Layer 6 of a small transformer language model trained on English Wikipedia (9 layers, counted from 0, width 64).
A neuron's activation on a vector x is SiLU(gate . x) times (in . x), where the dot is the dot product.
The model reads these tokens: " was" " reg" "ard" "ed" " as" " a" " to" "p" " in" "ternational" " pro" "sp" "ect" "," " but" " while" " f" "ield" "ing" " a" " b" "un" "t" " during" " a" " game" " in" " " "199" "8" "," " he"

The vector x that enters this layer's MLP at each token. A number n stands for (n - 500) times 0.011.
0 " was": 637,541,694,510,587,252,542,378,318,618,577,661,466,504,605,585,665,457,444,562,540,546,538,492,534,532,462,479,426,555,258,367,511,344,754,531,640,510,482,593,619,330,719,395,615,481,575,521,549,577,563,803,671,608,369,592,515,743,556,504,401,495,491,651
1 " reg": 339,464,489,410,782,348,444,429,324,521,498,636,399,728,338,472,628,490,654,607,535,573,413,730,556,493,371,477,511,611,405,478,443,546,575,460,448,722,543,495,706,389,528,527,462,655,600,584,340,403,437,605,555,357,362,521,399,523,466,499,291,511,528,666
2 "ard": 478,520,422,470,552,524,588,436,410,559,533,464,360,507,378,530,629,551,534,646,363,532,498,552,698,474,515,482,470,785,452,513,510,535,341,562,396,530,447,400,542,637,427,432,527,418,552,834,398,213,512,738,551,522,379,545,449,665,582,614,309,635,534,576
3 "ed": 797,445,399,636,614,409,572,655,348,477,627,613,403,514,458,308,590,402,510,640,408,509,518,585,486,390,462,530,201,591,158,504,427,308,510,485,499,482,500,326,684,566,531,424,560,567,541,743,434,421,593,510,633,551,379,604,393,619,447,589,399,703,525,415
4 " as": 641,437,724,556,516,425,349,496,322,483,499,656,672,414,503,561,528,698,576,542,372,587,568,488,629,363,432,679,246,459,364,387,422,399,558,365,428,605,621,487,509,520,544,474,567,503,524,594,525,558,610,681,547,617,326,535,473,622,505,438,335,469,665,720
5 " a": 806,311,540,488,676,428,434,503,461,628,510,632,503,623,459,525,572,461,776,542,321,439,631,462,632,384,527,613,407,598,190,368,436,406,759,664,585,489,482,301,441,454,470,373,627,583,505,477,513,492,358,584,542,490,371,492,419,792,336,526,624,282,555,667
6 " to": 895,595,641,415,614,346,483,591,445,427,358,452,498,622,550,657,709,758,534,496,493,542,558,611,461,458,572,439,239,576,226,449,520,460,620,494,444,583,503,284,498,432,467,515,584,421,518,543,385,472,697,596,685,609,300,602,502,496,473,585,497,449,615,715
7 "p": 622,467,398,663,428,358,511,639,432,429,426,591,357,536,584,514,584,410,493,736,559,471,636,442,550,460,681,589,332,736,329,666,604,525,435,388,592,458,442,330,505,333,520,455,473,637,531,543,384,516,666,654,439,380,537,445,447,694,399,476,317,403,459,744
8 " in": 799,541,556,418,589,417,431,421,436,506,398,429,876,569,484,525,564,682,478,473,347,564,590,484,510,532,505,666,81,614,497,481,362,434,567,447,696,549,617,459,619,434,600,518,562,451,626,690,418,583,600,555,594,504,470,390,322,713,465,604,366,482,486,585
9 "ternational": 781,459,405,583,514,464,528,601,565,496,444,519,293,689,485,498,619,228,622,550,513,493,422,605,652,466,462,603,380,773,476,416,346,575,528,424,388,518,596,422,498,554,586,608,513,379,527,698,410,475,606,577,636,562,437,439,336,876,434,429,409,550,501,568
10 " pro": 355,669,461,380,601,459,448,513,507,680,304,459,509,512,468,747,712,374,276,561,257,522,406,540,421,442,562,507,100,616,252,470,255,537,478,371,530,673,535,315,592,561,473,692,476,396,551,618,484,506,519,484,542,490,452,447,279,357,482,669,427,486,342,737
11 "sp": 451,507,471,503,649,449,363,316,363,544,446,556,691,462,519,496,566,586,529,651,529,350,555,563,656,372,509,603,538,758,466,581,714,597,191,484,477,491,635,488,540,620,385,569,399,513,545,753,506,617,514,703,395,357,546,470,638,481,418,403,564,278,490,380
12 "ect": 519,560,534,570,486,279,546,447,374,499,519,444,557,481,471,393,468,297,447,618,693,407,483,604,388,485,649,405,232,546,519,564,287,444,339,510,446,536,524,402,591,590,435,551,481,449,685,695,423,481,650,619,601,532,563,435,296,720,559,460,370,389,355,498
13 ",": 779,501,581,481,392,535,508,507,436,455,448,525,138,494,522,499,475,447,375,505,422,585,582,456,486,371,543,554,295,641,289,570,566,230,494,538,546,609,503,278,615,655,507,504,375,670,450,728,358,557,519,606,669,487,348,377,467,965,629,393,385,470,601,506
14 " but": 804,467,636,448,593,327,590,446,434,314,531,485,380,472,535,676,558,457,356,595,351,474,564,619,479,415,459,645,169,559,218,582,546,400,646,707,490,612,627,371,375,513,432,477,601,423,388,523,498,509,437,492,514,509,400,376,517,580,524,267,389,461,601,738
15 " while": 882,538,576,500,527,466,595,540,413,324,546,387,298,527,680,585,573,671,240,493,311,381,613,556,513,519,446,638,242,756,174,590,571,324,592,604,563,580,537,445,555,504,537,440,468,515,450,611,461,461,491,630,655,485,444,345,467,699,533,257,268,557,511,775
16 " f": 402,509,598,436,545,387,587,600,642,560,627,486,696,504,490,447,505,230,521,609,493,365,444,701,512,540,433,469,523,836,346,526,610,449,431,434,574,631,558,460,480,554,576,634,455,363,599,568,487,352,472,564,522,600,461,503,497,469,309,394,306,398,548,784
17 "ield": 790,551,464,626,361,499,573,529,450,474,639,470,290,447,406,582,663,439,542,630,357,312,358,568,618,563,428,392,134,554,677,509,418,673,421,541,557,496,578,395,461,469,569,414,519,280,591,573,314,503,634,640,721,567,446,466,334,720,605,538,475,361,577,668
18 "ing": 869,482,517,739,424,477,424,598,428,447,525,487,419,535,354,535,614,252,486,584,398,352,548,644,435,353,435,508,126,546,389,498,432,349,401,494,541,520,556,314,527,543,478,468,591,333,534,508,412,564,535,628,576,619,392,552,451,588,474,517,450,564,508,651
19 " a": 823,305,530,514,577,493,405,518,485,578,476,618,511,596,449,549,572,460,756,559,304,431,642,495,610,415,522,620,337,590,247,400,418,457,720,655,582,496,494,270,440,415,516,403,622,562,488,459,490,460,369,608,544,454,422,486,459,721,333,545,597,280,585,684
20 " b": 362,437,537,473,714,291,530,473,496,496,656,369,744,587,515,468,506,287,526,592,419,464,518,602,509,382,565,497,435,612,378,532,449,551,491,551,529,650,645,272,563,541,527,504,542,722,525,447,418,488,515,766,541,430,501,343,326,509,239,405,408,422,641,689
21 "un": 632,567,498,528,378,354,508,434,531,287,433,535,546,351,625,316,552,309,529,691,469,586,478,628,590,531,644,650,344,775,773,513,511,792,494,542,602,568,408,358,383,543,574,482,713,516,462,392,542,515,532,552,568,474,350,481,309,512,497,526,504,412,639,501
22 "t": 575,366,487,608,552,405,515,468,529,519,520,374,620,513,329,456,578,333,492,649,537,518,491,554,571,524,506,474,335,778,575,590,496,551,506,422,448,545,438,216,567,431,511,428,499,574,385,437,416,393,525,497,492,476,310,547,600,556,599,576,355,431,526,497
23 " during": 815,513,507,448,537,357,439,509,406,488,460,428,769,609,560,577,554,689,513,528,413,490,504,568,439,484,460,680,191,648,393,467,418,517,439,471,741,372,525,542,562,554,470,591,468,470,532,803,407,573,548,601,658,539,487,407,473,717,514,421,406,568,683,680
24 " a": 870,318,501,507,668,454,408,540,536,605,429,610,559,576,447,531,565,462,750,542,332,452,648,486,606,431,516,592,345,574,241,401,436,470,757,667,623,436,485,271,422,431,499,392,577,574,484,516,550,484,384,642,489,437,435,518,459,779,374,522,609,274,571,644
25 " game": 789,479,514,668,382,484,546,584,501,519,557,504,334,342,433,521,770,192,374,592,419,561,580,597,543,447,534,593,229,580,362,519,547,736,581,489,452,411,641,335,461,505,538,447,498,325,497,586,579,495,401,728,649,455,480,458,377,550,576,487,328,555,581,758
26 " in": 810,515,559,408,568,401,428,419,414,513,433,438,856,553,474,558,573,692,484,421,396,556,601,487,495,549,501,671,111,537,458,489,375,481,541,447,688,499,584,474,624,454,601,527,526,438,612,655,444,568,559,571,608,485,485,426,368,708,457,580,389,492,533,590
27 " ": 413,450,505,421,498,406,399,537,661,469,500,558,906,492,264,506,600,479,609,438,592,534,509,392,579,385,471,580,324,612,299,358,471,512,434,589,624,446,641,262,476,512,559,536,437,578,398,780,537,509,516,549,443,626,464,417,341,336,534,315,476,406,609,573
28 "199": 447,554,544,675,698,390,291,580,628,449,436,611,435,344,111,481,611,509,576,585,481,465,492,426,472,531,715,670,412,391,238,607,685,667,415,599,625,660,522,469,547,404,573,548,391,642,592,563,666,499,498,324,508,580,420,480,414,884,404,326,646,658,340,801
29 "8": 780,587,430,520,477,594,576,549,324,427,604,586,346,504,554,448,549,405,395,621,503,300,619,499,542,519,371,602,268,803,268,563,527,509,419,567,495,377,564,435,510,601,568,476,434,577,451,657,518,493,337,536,744,527,408,463,480,825,644,506,472,720,619,664
30 ",": 765,519,554,487,528,543,488,498,404,448,513,512,204,508,521,587,551,594,398,527,405,483,604,482,493,390,487,603,291,553,327,594,618,303,499,517,566,526,530,282,590,617,546,484,393,675,443,646,345,602,474,591,606,561,355,399,545,938,642,339,332,476,658,410
31 " he": 561,534,473,430,529,330,511,419,478,623,502,543,483,559,473,661,671,457,496,477,370,436,613,735,473,517,408,505,244,574,246,508,601,492,542,528,528,564,579,410,389,358,596,615,572,393,394,411,424,428,493,601,817,546,462,497,611,547,532,402,361,343,642,711

Each question shows the input weights of one neuron of the MLP. A number n stands for (n - 500) times 0.0018.

n52 gate: 407,590,589,460,262,489,489,522,534,230,370,599,387,464,441,506,527,548,540,803,819,498,426,664,339,770,637,616,583,456,484,504,447,608,444,492,507,436,602,628,649,383,679,456,512,276,555,409,406,594,477,411,359,512,381,374,598,638,428,552,418,609,591,449
n52 in: 519,719,383,570,447,496,529,631,265,469,402,395,575,642,280,433,358,429,547,628,552,427,544,514,478,685,431,573,403,424,553,518,239,516,540,558,525,365,401,817,578,632,413,195,401,502,645,555,480,569,502,398,649,487,479,385,312,415,437,488,504,421,460,264
Which token does this neuron like most? 12 "ect"

n66 gate: 538,406,217,533,290,473,576,414,443,533,746,524,467,773,623,501,477,407,667,462,397,584,570,563,396,406,385,487,515,481,289,364,453,566,533,365,572,193,462,434,619,364,509,613,762,377,532,207,467,351,615,463,419,456,722,504,696,561,445,479,510,524,631,501
n66 in: 733,444,488,556,375,541,537,357,516,565,536,628,514,882,695,613,371,505,480,458,414,405,384,477,326,553,389,482,414,515,420,277,460,452,711,406,432,420,530,585,682,369,617,408,695,378,536,488,486,683,412,525,562,380,542,324,508,628,309,448,337,561,500,599
On which token does it fire most, and how strongly? 19 " a", at about 15

n93 gate: 506,431,544,383,537,474,572,417,477,422,385,744,540,446,726,421,517,652,682,516,515,503,610,423,554,520,456,373,621,327,585,344,436,543,581,559,503,469,476,532,592,526,628,480,425,574,726,499,409,448,418,432,479,678,481,295,502,513,652,632,760,483,281,461
n93 in: 373,477,516,606,618,401,465,519,400,554,604,583,520,590,575,403,289,480,425,642,483,565,438,809,476,547,392,752,472,558,485,531,336,330,500,343,548,677,482,483,694,579,392,501,471,479,457,624,569,649,723,353,407,553,396,676,608,474,742,296,546,603,535,469
Its two highest activations, in order, are on tokens 0 " was", 17 "ield"

n2 gate: 502,515,619,545,495,500,429,433,535,450,426,267,562,481,455,360,423,493,582,387,479,495,569,531,295,797,736,427,589,422,252,504,598,605,464,175,573,364,360,673,409,493,374,607,652,278,554,385,668,574,431,613,619,560,522,317,609,526,492,555,509,672,632,542
n2 in: 530,425,598,496,462,553,359,580,457,408,540,545,454,363,472,563,595,358,619,335,176,519,553,458,468,457,471,650,464,212,501,351,558,355,376,577,671,553,406,810,547,558,492,528,651,579,392,483,517,413,376,463,271,599,430,444,649,414,367,567,673,383,411,394
Which token does this neuron like most? 28 "199"

n113 gate: 525,349,430,382,472,760,415,310,695,379,598,615,468,401,387,491,414,535,610,448,484,469,290,732,559,511,355,440,567,341,580,559,525,385,387,249,516,601,516,496,462,570,612,422,694,325,579,355,338,486,368,369,540,635,642,374,555,355,461,594,469,471,603,309
n113 in: 376,465,438,552,535,571,523,312,516,423,398,489,411,414,568,436,570,617,416,547,436,592,584,528,587,565,452,755,492,353,444,528,480,557,471,547,500,592,589,384,928,748,446,560,659,561,515,505,440,393,579,487,465,627,351,430,483,480,296,717,548,470,549,567
Which token does this neuron like most? 31 " he"

n72 gate: 339,474,504,458,286,550,622,240,752,405,304,356,560,580,666,251,508,539,486,447,489,569,628,331,454,274,434,579,594,411,522,649,753,475,554,606,420,419,325,552,465,600,386,671,572,459,309,620,516,308,693,400,270,492,373,354,463,507,555,613,484,578,391,439
n72 in: 452,529,365,515,362,574,647,604,596,523,256,634,585,349,338,441,519,641,453,469,523,476,362,612,514,522,233,426,467,503,668,670,527,644,697,556,606,728,440,377,563,459,526,470,743,720,475,667,583,704,521,438,514,669,594,580,577,483,743,278,541,299,427,444
On which token does it fire most, and how strongly? 21 "un", at about 0.67

n83 gate: 526,443,478,425,585,571,450,523,477,598,570,432,623,583,572,477,370,748,808,307,442,638,281,574,437,426,631,613,640,236,478,483,409,601,705,489,432,509,524,536,578,540,421,598,688,444,340,536,320,560,485,343,308,462,543,641,493,431,360,491,273,605,545,470
n83 in: 451,586,597,518,544,534,519,567,434,415,651,633,465,455,625,563,631,481,572,505,394,457,608,450,615,527,209,537,596,580,529,355,541,230,448,346,539,587,526,359,467,724,534,418,492,505,333,349,546,403,232,374,598,625,686,466,517,502,710,341,618,243,434,463
Which token does this neuron like most? 4 " as"

n151 gate: 458,350,313,525,537,416,322,610,744,419,299,463,455,500,463,447,418,356,604,402,570,461,564,343,385,388,371,280,615,538,407,528,582,401,596,458,333,418,547,551,328,418,573,518,415,520,655,100,518,638,533,644,496,603,638,487,430,453,471,421,586,410,498,436
n151 in: 381,450,527,448,495,521,463,479,584,519,532,460,351,702,329,527,353,460,516,507,680,553,499,435,815,556,675,689,419,421,407,520,337,504,515,645,525,594,346,540,656,521,410,415,729,419,491,789,777,471,568,526,511,524,336,403,425,608,459,593,613,586,706,484
On which token does it fire most, and how strongly? 24 " a", at about 2.1

n54 gate: 272,521,317,566,463,531,565,541,432,500,576,410,486,483,507,559,463,399,478,256,279,608,531,588,433,492,518,464,599,202,451,635,462,513,425,428,417,458,319,487,571,444,428,396,620,459,691,550,619,464,500,319,452,541,607,707,549,434,518,292,247,540,608,339
n54 in: 393,751,523,488,488,675,653,468,574,395,584,598,334,367,616,399,613,441,474,279,328,611,571,506,665,448,660,362,605,356,508,565,440,335,501,437,487,650,706,431,444,355,675,521,557,464,510,217,540,782,565,654,518,508,588,599,334,548,344,559,577,365,544,426
Its two highest activations, in order, are on tokens 2 "ard", 22 "t"

n106 gate: 356,589,415,399,420,610,388,429,446,524,594,516,476,558,491,536,716,565,577,592,342,325,592,516,531,490,320,430,412,368,389,389,572,347,557,475,525,210,407,560,554,475,391,500,512,491,619,509,382,532,555,514,554,562,846,460,702,476,651,394,531,240,379,455
n106 in: 374,284,514,535,525,657,407,359,474,562,481,262,337,626,301,373,618,612,719,587,466,364,441,637,378,568,581,467,376,655,577,537,500,424,310,552,509,716,468,582,526,407,458,471,602,465,340,472,588,472,633,480,732,612,367,413,437,429,635,823,519,570,741,454
Which token does this neuron like most? 31 " he"

n131 gate: 400,514,296,422,454,695,466,435,504,514,593,237,529,828,656,552,448,592,506,489,551,478,592,460,699,518,566,233,741,235,535,227,863,643,437,427,470,428,443,596,617,483,558,566,774,489,450,436,678,532,541,368,534,689,531,468,474,358,412,731,546,532,638,424
n131 in: 305,196,426,677,515,673,524,412,576,676,479,475,580,542,729,588,487,590,441,306,358,493,195,475,387,885,552,288,532,280,486,513,829,365,485,616,661,516,642,553,327,561,379,822,621,551,615,606,354,799,788,325,596,456,706,532,371,315,330,436,427,490,238,484
On which three tokens does it fire most, strongest first? 2 "ard", 21 "un", 6 " to"

n174 gate: 513,588,337,444,579,522,384,449,480,524,558,538,581,552,537,325,281,611,486,505,491,407,341,469,412,508,566,304,568,555,474,410,413,549,629,593,319,532,635,568,499,603,556,668,664,436,522,610,541,437,591,580,441,592,384,681,514,557,576,397,596,388,409,223
n174 in: 488,512,567,387,457,460,506,548,467,549,515,444,590,832,645,384,554,514,320,376,418,556,490,674,376,530,540,566,474,578,434,544,517,464,349,530,341,539,492,415,364,394,241,424,541,803,462,569,629,511,462,599,635,357,483,664,451,616,560,484,760,454,578,453
On which three tokens does it fire most, strongest first? 11 "sp", 12 "ect", 17 "ield"

n118 gate: 418,471,475,649,372,748,399,478,630,517,482,410,469,542,548,670,464,524,586,498,670,528,646,336,540,513,462,567,634,579,551,340,439,332,707,359,347,362,344,492,649,458,638,504,573,432,421,124,399,652,434,477,458,612,476,575,504,383,328,468,517,468,376,563
n118 in: 669,515,536,481,579,588,664,647,451,501,522,329,551,324,521,348,463,473,424,496,393,337,472,474,500,401,578,289,578,282,512,505,569,490,316,363,346,633,759,497,615,479,260,685,345,569,527,594,662,434,536,399,422,537,390,485,581,553,711,595,671,401,645,505
On which token does it fire most, and how strongly? 7 "p", at about 0.79

n65 gate: 515,355,484,494,592,325,716,582,475,459,477,495,647,465,539,613,362,530,456,496,352,311,550,486,392,547,419,524,704,403,425,356,675,331,526,453,619,356,608,558,492,269,544,350,416,410,361,586,405,573,465,468,616,354,673,315,608,328,749,379,363,405,577,382
n65 in: 624,677,539,582,433,545,534,331,399,676,732,537,508,569,465,427,576,448,404,404,338,623,538,399,590,412,558,361,741,657,488,339,455,433,507,423,491,451,661,514,410,359,581,516,408,425,542,625,311,461,325,567,438,666,284,340,199,463,633,355,560,643,326,542
Which token does this neuron like most? 15 " while"

n130 gate: 461,693,516,189,599,697,295,440,453,413,393,496,502,607,560,498,284,498,541,422,475,584,517,480,446,554,564,237,782,435,574,476,712,367,586,571,379,357,663,539,494,369,670,376,568,556,261,205,474,528,443,496,512,444,720,329,508,473,621,477,518,387,545,555
n130 in: 554,503,490,390,554,455,681,433,452,291,413,470,361,480,496,657,390,428,571,433,454,472,606,582,467,785,258,599,469,505,454,582,504,569,433,475,34,247,406,389,671,601,455,517,246,436,498,694,627,624,605,392,535,457,562,547,287,552,325,726,473,669,500,603
On which token does it fire most, and how strongly? 0 " was", at about 0.59

n138 gate: 269,608,460,439,514,430,491,554,489,603,758,404,631,481,630,380,564,585,503,438,615,463,460,504,512,490,516,348,459,371,492,386,546,265,548,397,721,504,603,390,564,452,462,567,417,392,578,382,403,583,442,562,373,628,370,363,464,596,630,385,268,431,513,518
n138 in: 634,373,518,519,602,577,422,407,486,369,732,346,765,549,494,475,560,539,249,544,495,480,477,587,413,547,521,445,441,635,456,439,552,567,422,581,362,508,562,419,509,491,534,481,394,452,318,437,626,583,427,410,353,402,435,477,515,600,336,589,419,607,631,613
Its two highest activations, in order, are on tokens 20 " b", 16 " f"

n122 gate: 283,579,510,480,613,676,392,312,601,334,656,560,406,577,588,549,592,474,420,634,604,409,492,411,613,443,533,376,573,635,367,428,704,663,474,618,509,538,520,672,677,437,440,472,330,501,422,342,508,606,603,398,358,502,517,243,553,494,642,356,365,656,376,567
n122 in: 414,699,573,517,403,473,683,408,622,387,504,459,584,347,450,575,617,453,733,477,561,510,480,392,331,738,397,360,504,408,413,528,407,569,353,717,601,523,536,468,441,579,537,589,626,443,707,573,682,545,386,427,561,702,388,534,622,419,274,560,386,215,340,524
On which token does it fire most, and how strongly? 28 "199", at about 6.8

n166 gate: 430,615,610,535,298,703,508,524,684,363,438,566,479,594,338,503,533,583,506,489,549,550,388,375,323,549,516,518,412,467,335,414,694,530,402,586,353,470,617,674,550,462,323,367,308,627,652,612,688,513,550,334,647,423,722,556,513,588,476,467,519,294,315,351
n166 in: 443,493,449,585,709,462,781,568,315,759,435,611,431,666,425,545,496,476,586,472,537,377,574,343,231,461,512,592,460,733,356,522,521,634,460,590,436,179,382,310,604,565,706,377,446,504,404,429,504,732,515,487,404,582,529,563,675,420,413,498,419,550,540,427
On which token does it fire most, and how strongly? 11 "sp", at about 1.8

n20 gate: 618,585,480,508,504,491,475,534,444,492,523,502,529,552,586,462,514,568,604,408,611,579,417,631,434,722,442,631,560,420,454,383,509,495,654,454,667,432,595,514,697,561,532,431,409,374,444,553,587,539,507,612,441,523,440,461,659,590,561,560,496,568,305,525
n20 in: 483,435,580,501,375,568,405,626,380,478,300,424,522,609,689,469,475,485,370,435,500,433,405,607,564,574,629,638,414,492,547,576,436,500,487,665,509,423,465,563,525,319,659,366,451,604,645,477,475,577,377,449,256,497,557,537,712,538,580,554,497,267,547,484
On which token does it fire most, and how strongly? 26 " in", at about 1.7

n176 gate: 590,654,333,429,545,556,516,418,576,511,474,345,462,449,494,610,503,552,482,448,387,552,403,438,585,300,516,479,488,283,540,648,671,575,430,659,343,387,444,641,545,473,631,468,650,460,459,516,420,564,538,595,473,472,369,390,709,541,413,505,558,425,488,545
n176 in: 411,551,709,651,415,473,550,470,552,480,439,468,504,597,404,538,513,445,349,553,500,437,520,423,400,435,502,510,390,699,430,591,358,535,608,476,403,655,535,351,463,569,557,447,354,555,525,407,351,511,369,508,474,545,591,586,541,518,646,648,650,519,536,436
Which token does this neuron like most? 30 ","

n32 gate: 471,451,666,352,556,520,443,529,604,529,390,472,605,463,503,452,469,744,399,339,449,627,294,391,689,574,432,457,548,401,405,519,576,464,417,551,482,485,571,476,447,373,571,486,547,267,220,394,512,478,376,554,703,467,537,640,307,506,453,620,579,480,534,448
n32 in: 527,430,604,407,493,576,488,437,578,442,625,410,437,242,559,632,506,759,579,474,845,308,510,590,535,649,466,418,331,478,550,452,583,351,458,469,410,324,570,595,267,554,586,312,434,612,517,527,421,449,452,533,714,559,485,438,402,493,677,296,608,383,314,700
On which token does it fire most, and how strongly? 6 " to", at about 2.8

n91 gate: 557,410,650,389,536,471,505,652,607,579,623,435,630,654,401,504,429,505,677,565,336,576,394,405,544,711,455,557,595,565,501,469,467,455,411,596,401,441,328,451,472,730,448,395,362,431,647,323,638,227,426,417,413,469,618,393,619,586,501,406,491,600,590,246
n91 in: 679,314,225,433,517,547,516,330,554,637,710,604,510,536,404,518,330,440,631,542,546,394,493,452,490,392,509,460,444,534,457,565,551,433,641,497,567,391,604,723,428,507,412,397,478,509,429,737,533,378,611,427,517,631,578,642,390,613,529,689,545,654,310,413
On which token does it fire most, and how strongly? 2 "ard", at about 2.7

n77 gate: 633,441,454,543,377,536,645,561,504,662,378,364,595,620,458,538,498,411,440,541,534,319,492,600,310,610,487,546,472,416,563,573,643,312,517,421,604,321,544,508,360,491,494,287,502,348,576,329,662,628,571,425,583,492,563,526,718,426,578,667,693,665,365,422
n77 in: 588,673,355,503,486,338,550,582,308,341,702,585,367,615,697,315,427,488,558,477,307,591,431,535,356,774,481,410,478,493,558,586,508,317,455,617,608,619,554,464,445,575,477,471,545,422,502,402,509,457,399,539,579,465,704,386,585,445,471,321,548,395,535,571
On which token does it fire most, and how strongly? 18 "ing", at about 1.9

n117 gate: 647,588,470,328,692,661,627,364,291,332,559,525,472,466,691,632,530,513,720,493,329,640,465,600,384,402,428,536,601,386,394,327,385,547,547,462,594,534,519,586,301,541,391,503,430,472,474,384,552,494,438,477,567,586,532,687,470,452,514,582,491,411,559,264
n117 in: 397,486,499,570,379,334,510,440,544,461,789,477,549,485,652,418,440,439,699,472,499,571,560,505,564,564,651,467,469,533,449,512,456,631,527,688,456,404,550,548,508,219,424,460,379,761,644,511,371,467,322,555,387,646,541,293,454,527,576,389,508,262,522,409
On which token does it fire most, and how strongly? 5 " a", at about 4.5

n186 gate: 477,521,598,505,441,723,353,426,473,683,456,600,552,614,499,675,591,560,435,386,529,561,563,593,366,500,614,487,584,515,480,541,632,503,508,606,525,733,512,497,406,559,325,530,439,453,386,528,488,297,446,490,292,561,595,748,868,474,534,488,713,255,708,476
n186 in: 508,346,458,605,429,501,576,315,501,306,572,665,396,366,590,588,418,494,535,493,437,422,622,474,284,546,348,381,392,506,598,361,440,521,374,535,426,448,285,576,159,633,496,620,457,599,520,596,455,380,532,623,523,322,508,264,290,454,595,411,421,466,562,581
Its two highest activations, in order, are on tokens 31 " he", 28 "199"

n116 gate: 491,654,414,508,329,535,533,658,618,387,622,457,590,378,360,299,506,666,287,514,552,417,561,456,110,431,507,575,523,529,392,601,511,264,412,358,590,264,538,542,699,491,400,463,611,519,415,536,461,488,503,554,611,308,700,451,364,430,586,472,398,767,576,579
n116 in: 386,393,233,348,439,524,572,588,518,593,598,708,536,387,389,531,642,499,667,608,455,784,523,626,555,720,376,626,383,436,536,430,355,493,520,655,314,432,482,612,400,514,320,440,459,468,588,639,398,590,586,560,465,456,468,503,436,553,582,500,409,581,538,455
On which token does it fire most, and how strongly? 3 "ed", at about 7.9

n24 gate: 489,370,742,278,466,403,465,343,508,387,570,416,420,521,427,393,553,543,456,418,704,622,514,370,521,594,442,373,685,608,569,424,490,414,709,459,425,395,432,379,582,343,554,373,433,445,474,231,611,452,483,303,497,478,626,551,376,492,452,375,497,639,397,556
n24 in: 389,483,649,567,545,444,306,379,595,482,217,523,531,526,561,556,433,555,184,542,598,355,359,502,586,598,363,337,613,459,437,448,492,247,553,654,349,589,467,556,228,555,351,648,722,483,420,562,483,325,604,599,431,505,483,222,387,635,530,513,523,416,479,476
Its two highest activations, in order, are on tokens 25 " game", 0 " was"

n114 gate: 504,539,483,414,519,615,614,514,589,632,479,489,546,585,494,489,380,511,642,445,624,502,623,449,781,503,449,493,482,262,467,404,490,377,418,515,237,419,384,469,434,199,541,443,476,501,587,474,553,628,574,612,537,306,409,411,420,509,605,316,414,616,524,611
n114 in: 368,748,551,636,587,370,637,526,416,660,415,294,572,522,379,643,454,432,707,425,525,611,395,704,508,526,496,550,561,517,376,909,483,346,539,451,577,577,502,450,530,508,509,529,552,499,616,444,480,509,570,363,565,598,476,468,538,478,558,412,496,583,614,471
Which token does this neuron like most? 1 " reg"

n170 gate: 498,577,447,390,619,418,440,434,596,524,406,358,578,299,610,428,563,556,406,648,512,503,388,567,413,486,602,451,567,309,565,628,463,413,635,570,377,614,498,566,657,587,469,499,813,451,476,184,431,433,677,327,297,708,621,452,663,660,528,524,363,417,351,356
n170 in: 536,383,465,453,465,592,632,457,510,402,643,515,647,624,612,330,315,482,384,208,662,305,646,671,542,598,430,453,414,484,418,585,315,447,338,367,625,466,201,569,501,641,684,373,757,488,507,353,463,601,381,578,592,436,758,496,620,530,595,586,400,420,640,558
On which three tokens does it fire most, strongest first? 28 "199", 12 "ect", 10 " pro"

n7 gate: 388,605,515,518,473,474,447,401,479,326,554,607,800,454,397,542,448,513,540,538,444,399,540,502,422,404,681,290,494,413,286,472,465,417,452,452,286,676,351,505,666,377,468,402,515,410,547,318,598,463,417,529,499,303,561,535,525,529,517,667,478,610,437,423
n7 in: 565,579,494,504,272,514,592,536,601,382,433,543,462,283,423,567,216,429,523,497,354,384,474,570,464,573,452,518,400,458,523,597,405,636,417,607,492,565,498,459,719,472,643,401,534,606,376,454,480,499,431,447,722,388,617,409,377,525,424,518,514,448,519,641
On which token does it fire most, and how strongly? 28 "199", at about 2.3

n50 gate: 469,673,573,318,534,486,632,718,624,578,209,560,457,669,349,515,258,359,408,346,476,550,559,498,648,604,549,412,561,545,505,525,641,501,598,586,468,487,300,538,472,579,532,463,472,483,498,277,655,435,332,619,429,345,444,588,583,421,598,275,634,413,498,288
n50 in: 539,600,305,417,685,534,459,598,559,634,678,438,526,466,612,409,608,605,635,576,417,360,517,463,397,601,559,564,633,590,574,477,563,694,648,521,559,581,583,538,328,582,349,608,589,537,694,400,454,370,607,492,265,608,590,378,401,498,433,776,552,374,673,568
On which token does it fire most, and how strongly? 13 ",", at about 1.4

n70 gate: 504,620,275,459,399,468,453,640,545,517,715,572,593,541,532,421,643,583,533,582,515,415,589,494,409,656,436,501,429,638,554,551,440,571,661,401,595,354,379,639,627,664,543,617,506,465,421,316,445,525,626,569,483,598,436,570,592,647,580,607,437,616,531,477
n70 in: 511,404,354,419,526,558,258,543,478,290,598,469,460,418,555,454,385,500,531,498,432,317,565,448,655,727,454,506,520,513,513,477,522,380,551,600,393,319,550,515,608,474,519,428,478,580,376,447,392,328,382,428,589,643,531,461,492,600,759,489,326,582,624,434
On which token does it fire most, and how strongly? 29 "8", at about 16

n136 gate: 393,714,378,704,516,438,482,546,514,398,502,469,419,536,472,403,417,445,533,425,476,467,489,421,416,639,325,440,464,590,598,349,489,463,421,368,519,331,505,595,478,607,714,466,617,336,346,399,403,368,319,374,519,689,661,431,560,378,548,670,562,552,388,410
n136 in: 337,412,536,580,511,477,468,528,522,401,429,305,482,400,450,555,522,517,552,439,132,701,524,449,193,546,574,586,448,495,491,715,410,485,541,303,615,448,352,336,567,475,411,557,613,527,494,336,563,365,633,606,597,575,544,395,563,362,439,606,446,481,485,596
Which token does this neuron like most? 9 "ternational"

n12 gate: 499,487,484,502,358,550,661,642,597,447,555,612,424,533,601,470,671,423,364,429,469,521,578,528,661,570,404,471,474,474,396,165,667,541,475,298,425,385,710,609,459,528,418,603,619,548,587,422,377,708,536,639,490,670,546,468,733,492,365,370,445,486,611,522
n12 in: 501,386,494,566,311,445,585,599,504,641,578,667,460,490,581,626,596,369,449,520,340,500,456,426,465,424,597,484,593,601,403,323,165,566,556,494,479,438,653,424,556,567,548,447,427,594,464,389,532,487,538,520,507,314,522,536,319,508,556,673,664,520,728,363
Which token does this neuron like most? 25 " game"

n25 gate: 289,401,602,401,569,543,560,552,510,403,377,379,631,419,450,486,394,552,406,746,597,544,699,327,401,651,668,485,518,409,526,455,378,749,403,480,520,376,581,538,560,545,205,368,432,434,452,528,528,400,439,357,380,614,586,376,435,525,388,550,435,396,646,448
n25 in: 335,812,708,420,570,633,602,431,498,601,381,421,623,614,410,481,585,448,398,336,503,447,446,585,470,486,415,578,562,330,464,315,658,563,518,480,362,410,576,379,353,674,259,629,479,583,619,466,347,413,409,399,462,643,425,611,405,336,526,338,500,483,498,467
Its two highest activations, in order, are on tokens 27 " ", 7 "p"